Layer 7 of a small transformer language model trained on English Wikipedia (11 layers, counted from 0, width 96). Numbers have three digits each and are written without spaces.
A neuron's activation on a vector x is squared ReLU(weights . x), where the dot is the dot product.

Input weights of the MLP neurons that the questions are about. A number n stands for (n - 500) times 0.0015.
n1: 583718701807478554470610500217429186569373272279374453373381488388691376533762393663446504676504602479504361353550392541372451407377419559480542373408462463645488398353479348151660768239459589382454564538521349324419436562488554451715508429374578416616536326643543496552356520348841687727
n7: 738645485455430666395744478295731599485313549425642655473504446406346519504430536373685557565708641523632611674234274470548422511486585423614496347409496459530312356430412515511355392359711171358272464535428428365636535511402617478500213443467474508475577436699550504489268422796574552440
n12: 435529625371550587641789657650488373536632496585377517652368662204442862790387654629472345684434619500692537337867473408378416543465745504565378613577384743460504600534562450560496662564735649426671434367590446363550636556455545343492271528699317488530559432480477424457861473390536448560
n13: 384419314475503463504436561438671357550482466541603578268457479605393572582485483585558741584406504360781540753686179621546461656548426371531788349553582604152469489405581522651408648457601559706383416467430472465332430587637525525367493424443582350574539429713566757437448452489415347464
n17: 539422480458339402475641590254412387479348559673203518372324410595396563335427219523419514606466400531633621579652358379465548551437500454746482478363514486693562572487393486493663373610535583521546446392687392419536582402626546604406454367627472383438317395245550497601611695562630758458
n18: 401303542373504522353625563524723452411382500530754504326386269616711536594417504519651777842473699642415690684436404567395504306762492654402444403592529500651608705311613573551585417512432733718312600430379481373566488445423488694512444317586645496544473552689640618527630384629667218659
n23: 461561520437360513442390409539271450593510657329651333532299436690601304611401450352563617464347376220534493507475636635558375600396453482313535331151590476567394438631311561514464574434447522554365554525518544544620338475484581458584315588476354418454500362657460649669605566743421254521
n41: 650525531734507307770559291447447439607464590515212525624468700419388359627232500455625565529383389584551512472341426389581584508353371595213516482457554528727386604545771537352508523353468525570455484292267519359583744222665208424601443710659313639342297674570577747391512344538563508532
n64: 705475731425533609483717628567274458365492764627487448598409524554423475566704305430809496525561479587350636340424653664561574369309234398405752791887491488433637358449275453475610131746629521466357528453386556581440278267616626330608618408557422411430553543530588624528564468474418648400
n75: 584318521302256462628529511588526622521377575472392489392392483419478598677641521665654626552358633278472686280585797554346355536486226485462673464345444460738376402510374440598403622468342361314578429545382686454523522460500460249558426397583410262405415503611706489546568597511633655551
n76: 368367301385599440317589570361534554569577594365659444455527404645359393842486571528476582435692420430579325633507467553279460464577483613458486406472445626446376420368404641570623561666547521514490620462330494461604152456594419681614568530576507637560229528541513627497424570595556381423
n96: 317477440799512746523522411375496342561390583470636619754465623469518407316361313554143586482362732478487708329194435245472570631491317391394518415641441394522324720284595628774387644680612418590590784812387269526505555518661630345447419647482280495384595579225662315672491525435273285625
n99: 248120591406340500677489250628492523335489570457524697538426475492477369699293418377538511435282485597762572452315522478384493291385696466560602425460565504571588338584584473560694211507568442351587391770333543355500377556437628537560344538685389443626631525443421496561365294492529400418
n103: 521679635378631705483463705466597658566492559039787561547666588496431727595583685516669228602329488500541397479640553508439446451520669504448636226509539404289635487366650547717521420512441686633687415413338593370422681571227475374311462732595434594590353654543592575415258779540665334538
n128: 646387629431382363385635713453655379596564488467432624504690136319741568707558512601633695426633479222300496411422740669293585387418443400443599554237421631646649597364679408411478451335418668409357496478461628375792588496345194287402509380301386613396251351796394555483540666617529323543
n142: 431325395583340828474401640388605580201332641346371300515379579551389403383485476534406576365556507597563419447693364635309796602634537353507507533534411500587364663490489471604471603433457600522533535493402382549511345583567540446464851681635553529477619540650514710490596459459616599302
n161: 626554548515524342264782367531423581612534514562416591703311365500512428387500266504684651504526579618314438496631677496305470552657280792565419497331614466462590457525438523621512416504688744597531345225446618378551347664514492458698799255282334419500548618605361557592469583572493620336
n183: 465500560550445489663496357481562547458201583482545372271408607554500593508649311227325520414755630608549465389445455691557592728607373532489637584688607404733529484460240381585362699614539703567574347209543548447588476380432399465469496391298703520695147547461370573597385507240405443438
n200: 426563715488617409380416627273535429618404623186761452559508593395297585378415541351461743457459508438693449592433380435263657413370189654456433549475588400395467476616476500450232467523449472555308414532406829466219468659453543376512606418546443768616440707693622523541572632301374538512
n205: 637591662774549424531341632564303496772479492577011623574411520603198415450478435596560617392467382598313522563672483475457618467843298678630509369477518441539677161388695627564565244685269566209431463267245397454606531555714612602351357402550551535695355448530496449430425544379567433325
n251: 638265595471510354619557439653562734182496476669416377555454510384507460600583441517438401463623603745679526571617503600437439521393526467493591441565363429728425340392423407633280579343598615695449517623709503588620363742520540360630683431436568467490518249361524386755589483436574472738
n338: 569617429431534496464406427237562422496523640434391567441257463361335443625296537291562760372526629561575555553353686561405678579405638383208442521532346678546337690382410402759301310700600378371434507342659607600575547542632342592519371550595379613378403471516760432504457286532477277661
n362: 707381535342408500329535379541748609518634358573495602500460333288693150540458431470450464441287407585465523367613774606467576636362218761415482309229537540788737542685733735598491269651527468463173556690172716648207436464696631446379450509518425537538548656646732553457560419651632230401
n379: 688478381457666365389443529518707624553575513455413660448596424417382604397485503392363456632626578363588665706336517301484603676403437669442395536435507607493598690517474718453603435454655537445529503526314521318221386565811638744410570561475504346315469642372486368702504606742461528403

Each question shows a token from some text and the vector x that enters the MLP there. A number n stands for (n - 500) times 0.011.

" kn": 516306522339463368483441410317556539409420203440529379657501625521489388437423477561482592393625378382504472379611231409565657551415630484679588641249582466575357523472534394400538659536485552682473456600687475753463585597542470440502462589534403499465625514407662488647279435537404467612
Which three neurons fire most, strongest first? n251, n96, n142

"els": 518322435518672372456587444552614525674366241669443512623497718463510445444513569531544646317475490464444314462551446392386643440498474636524348785537591459557341523519289438321803511462447634483454359487507437414598566488455487521414569398528428385370465633491493457600345559469422572515
Which two neurons fire most, strongest first? n161, n41

"ing": 698424560536628316482456551444551477527453357619413491543550645374503468580550591552574567313596402497619467472510414456448678567550483671684529659495766459457336511441467285398831471446486571474523361556561327708529482604369526532455390469557460547574452702547536321652478527525400505461
Which neuron fires most, and how strongly? n205, at about 8.9

" in": 598567427580634392318424561284491399514520224545440501399512550509503502596510424632624525338607520559510470422577623436518585501585603543528654588353671577411392547414624485639854526448420564376590457534539281688571576554320522486588372414603426534438548470436597424616508431551470628554
Which neuron lights up most? n1

" from": 712578468451613360351482542441527527569462332563479476433593498591521489615595525603608528386549488500560459457548601363451598572665585574643606697441747582384246611490437429513864537426431562309545393532533306701518515514400492594471477391494498542497542540508505414581558519608389539438
Which three neurons fire most, strongest first? n161, n379, n76

" There": 599565494588622581348483468320494471598612137538478418289542453509410524474496713770664531423673431459471428646572411449542638476567500550529497540398670577410280563516531594540615511600456573713466358498570276447635519498152518565562437462575555585524453708580644305692402534492551487617
Which neuron fires most, and how strongly? n103, at about 8.9

" down": 674374388409575680370542490372531468522470131555550283435594610450472566625434682599520567398441547493558443446625448417558691549501613508670544841503736477451259624357468479462673489436495406376557428518556411690371526424405572537404431415631444640563435654570549478605405547553475532408
Which three neurons fire most, strongest first? n142, n12, n7

"irt": 636310645458556320512458581601544475516484402830428500472571703462557438543393607570631604236651441648668558519510395397540722482449453555694481704523678529549618574420581359388698403473572561579606390502455407694496554620306418482466414495539375559459481626542485488671435530410436566507
Which neuron fires most, and how strongly? n41, at about 8.8

"o": 488239527442717289479382449514451547436567253513642541467554495523464302463618572801445601428461561587435471387672455415593475412620587575478414559467444578377350499618259406605750528452351520483687470469477481459645583609354504513504501487789442465584508549531455448473511393511407512539
Which neuron lights up most? n99

"nd": 547510449606751420542422561298456444407566572627534476424402581504523572337261618470445417166552406500560422605437339463737273449555585561380506659367617423425391537583460287497633543460424615451533456419571290638484511557423617582427442486620648442364546668573704366592599451386507462598
Which two neurons fire most, strongest first? n338, n17

" Nik": 474222435490691483453480552565243475539426182532478507395517597584594301589490697762607576387442602572417403530620435387667573488694558375452442729431452607402309566533344438572482595382516553381580486402489407583577629640400507520646580507649495470315533547560645456466492468402381485382
Which neuron lights up most? n142

" |": 649468363512651337341442513577590441473406497493700336486585606480541555599561423540635543296626419563420516416567563532666394422516541416523639654353362295488424514624352415596716601470608594418504556526484446883488502537337590390453457425575408452314460474555772351641531356463458580524
Which neuron lights up most? n64

" eng": 631375421493470454334450501425683500409452348753368428385663688509495532547418542487605491276559541519451411436589472355760687535602759379641466643403636362506332680600605350522472532433677544485554461625546401722444437508399504410604426512444544645526520510490494378713395602449416389422
Which two neurons fire most, strongest first? n251, n142

"s": 607348462497518353507532420476643540501379251444527527488486618586524315525545432504499625325485585568423382407634431428647349435459518635584465552589395592411354533521054423440796643493529574424716409430532388463514546462241415569448412465604420499360463515444518451560355486519495407558
Which two neurons fire most, strongest first? n183, n1

" give": 667420446407568427218503559368668537594522330456514407498552474517519348454422635629494672338549432495508385473574346454414534650540495575541590684386622585393161645468574235498704479514609529456521393515595279640372528419418608622598533366550487539504489563611628347601447534475436495502
Which neuron lights up most? n76

" out": 667328493398557481454422442427748377406507165521417450421632596425574538516474584584492614425444518442638412439613312374527726621613554480749552733451623495488360587457511434390727573467452466440536381553538477591320483538302568450553387552605510657569477641586565392648471559574545512541
Which three neurons fire most, strongest first? n1, n142, n12

" wins": 608480412465692450247453476443474493562427310561435425431599541491509311448559527537572616215445445509545369459639386360512568547479479580477515780341679408339304545377388487371729629486566474435510426460557298648542556403360493551467436322570432598545407543616677456627512486535428546544
Which neuron lights up most? n1

" is": 754556399462482308341559597370619393430532376525507386456500609632465375420390560596561636312587423564501415378577522414515659639613492597496574729421635422473468578507552700565731420412666580623655536504559485562534666530414582506546390443527372524596500557498578520679344580546358665511
Which three neurons fire most, strongest first? n161, n17, n379

"10": 666392531562667374504576389552516536450443292696620538324641476572504508586452692822358494432544479528474464615517496602491374502471422466652344721652582363402325476563634489565741624365504445472640599326487378610441620549414469565425418360446483505430555567705621446579451585534512450672
Which two neurons fire most, strongest first? n18, n13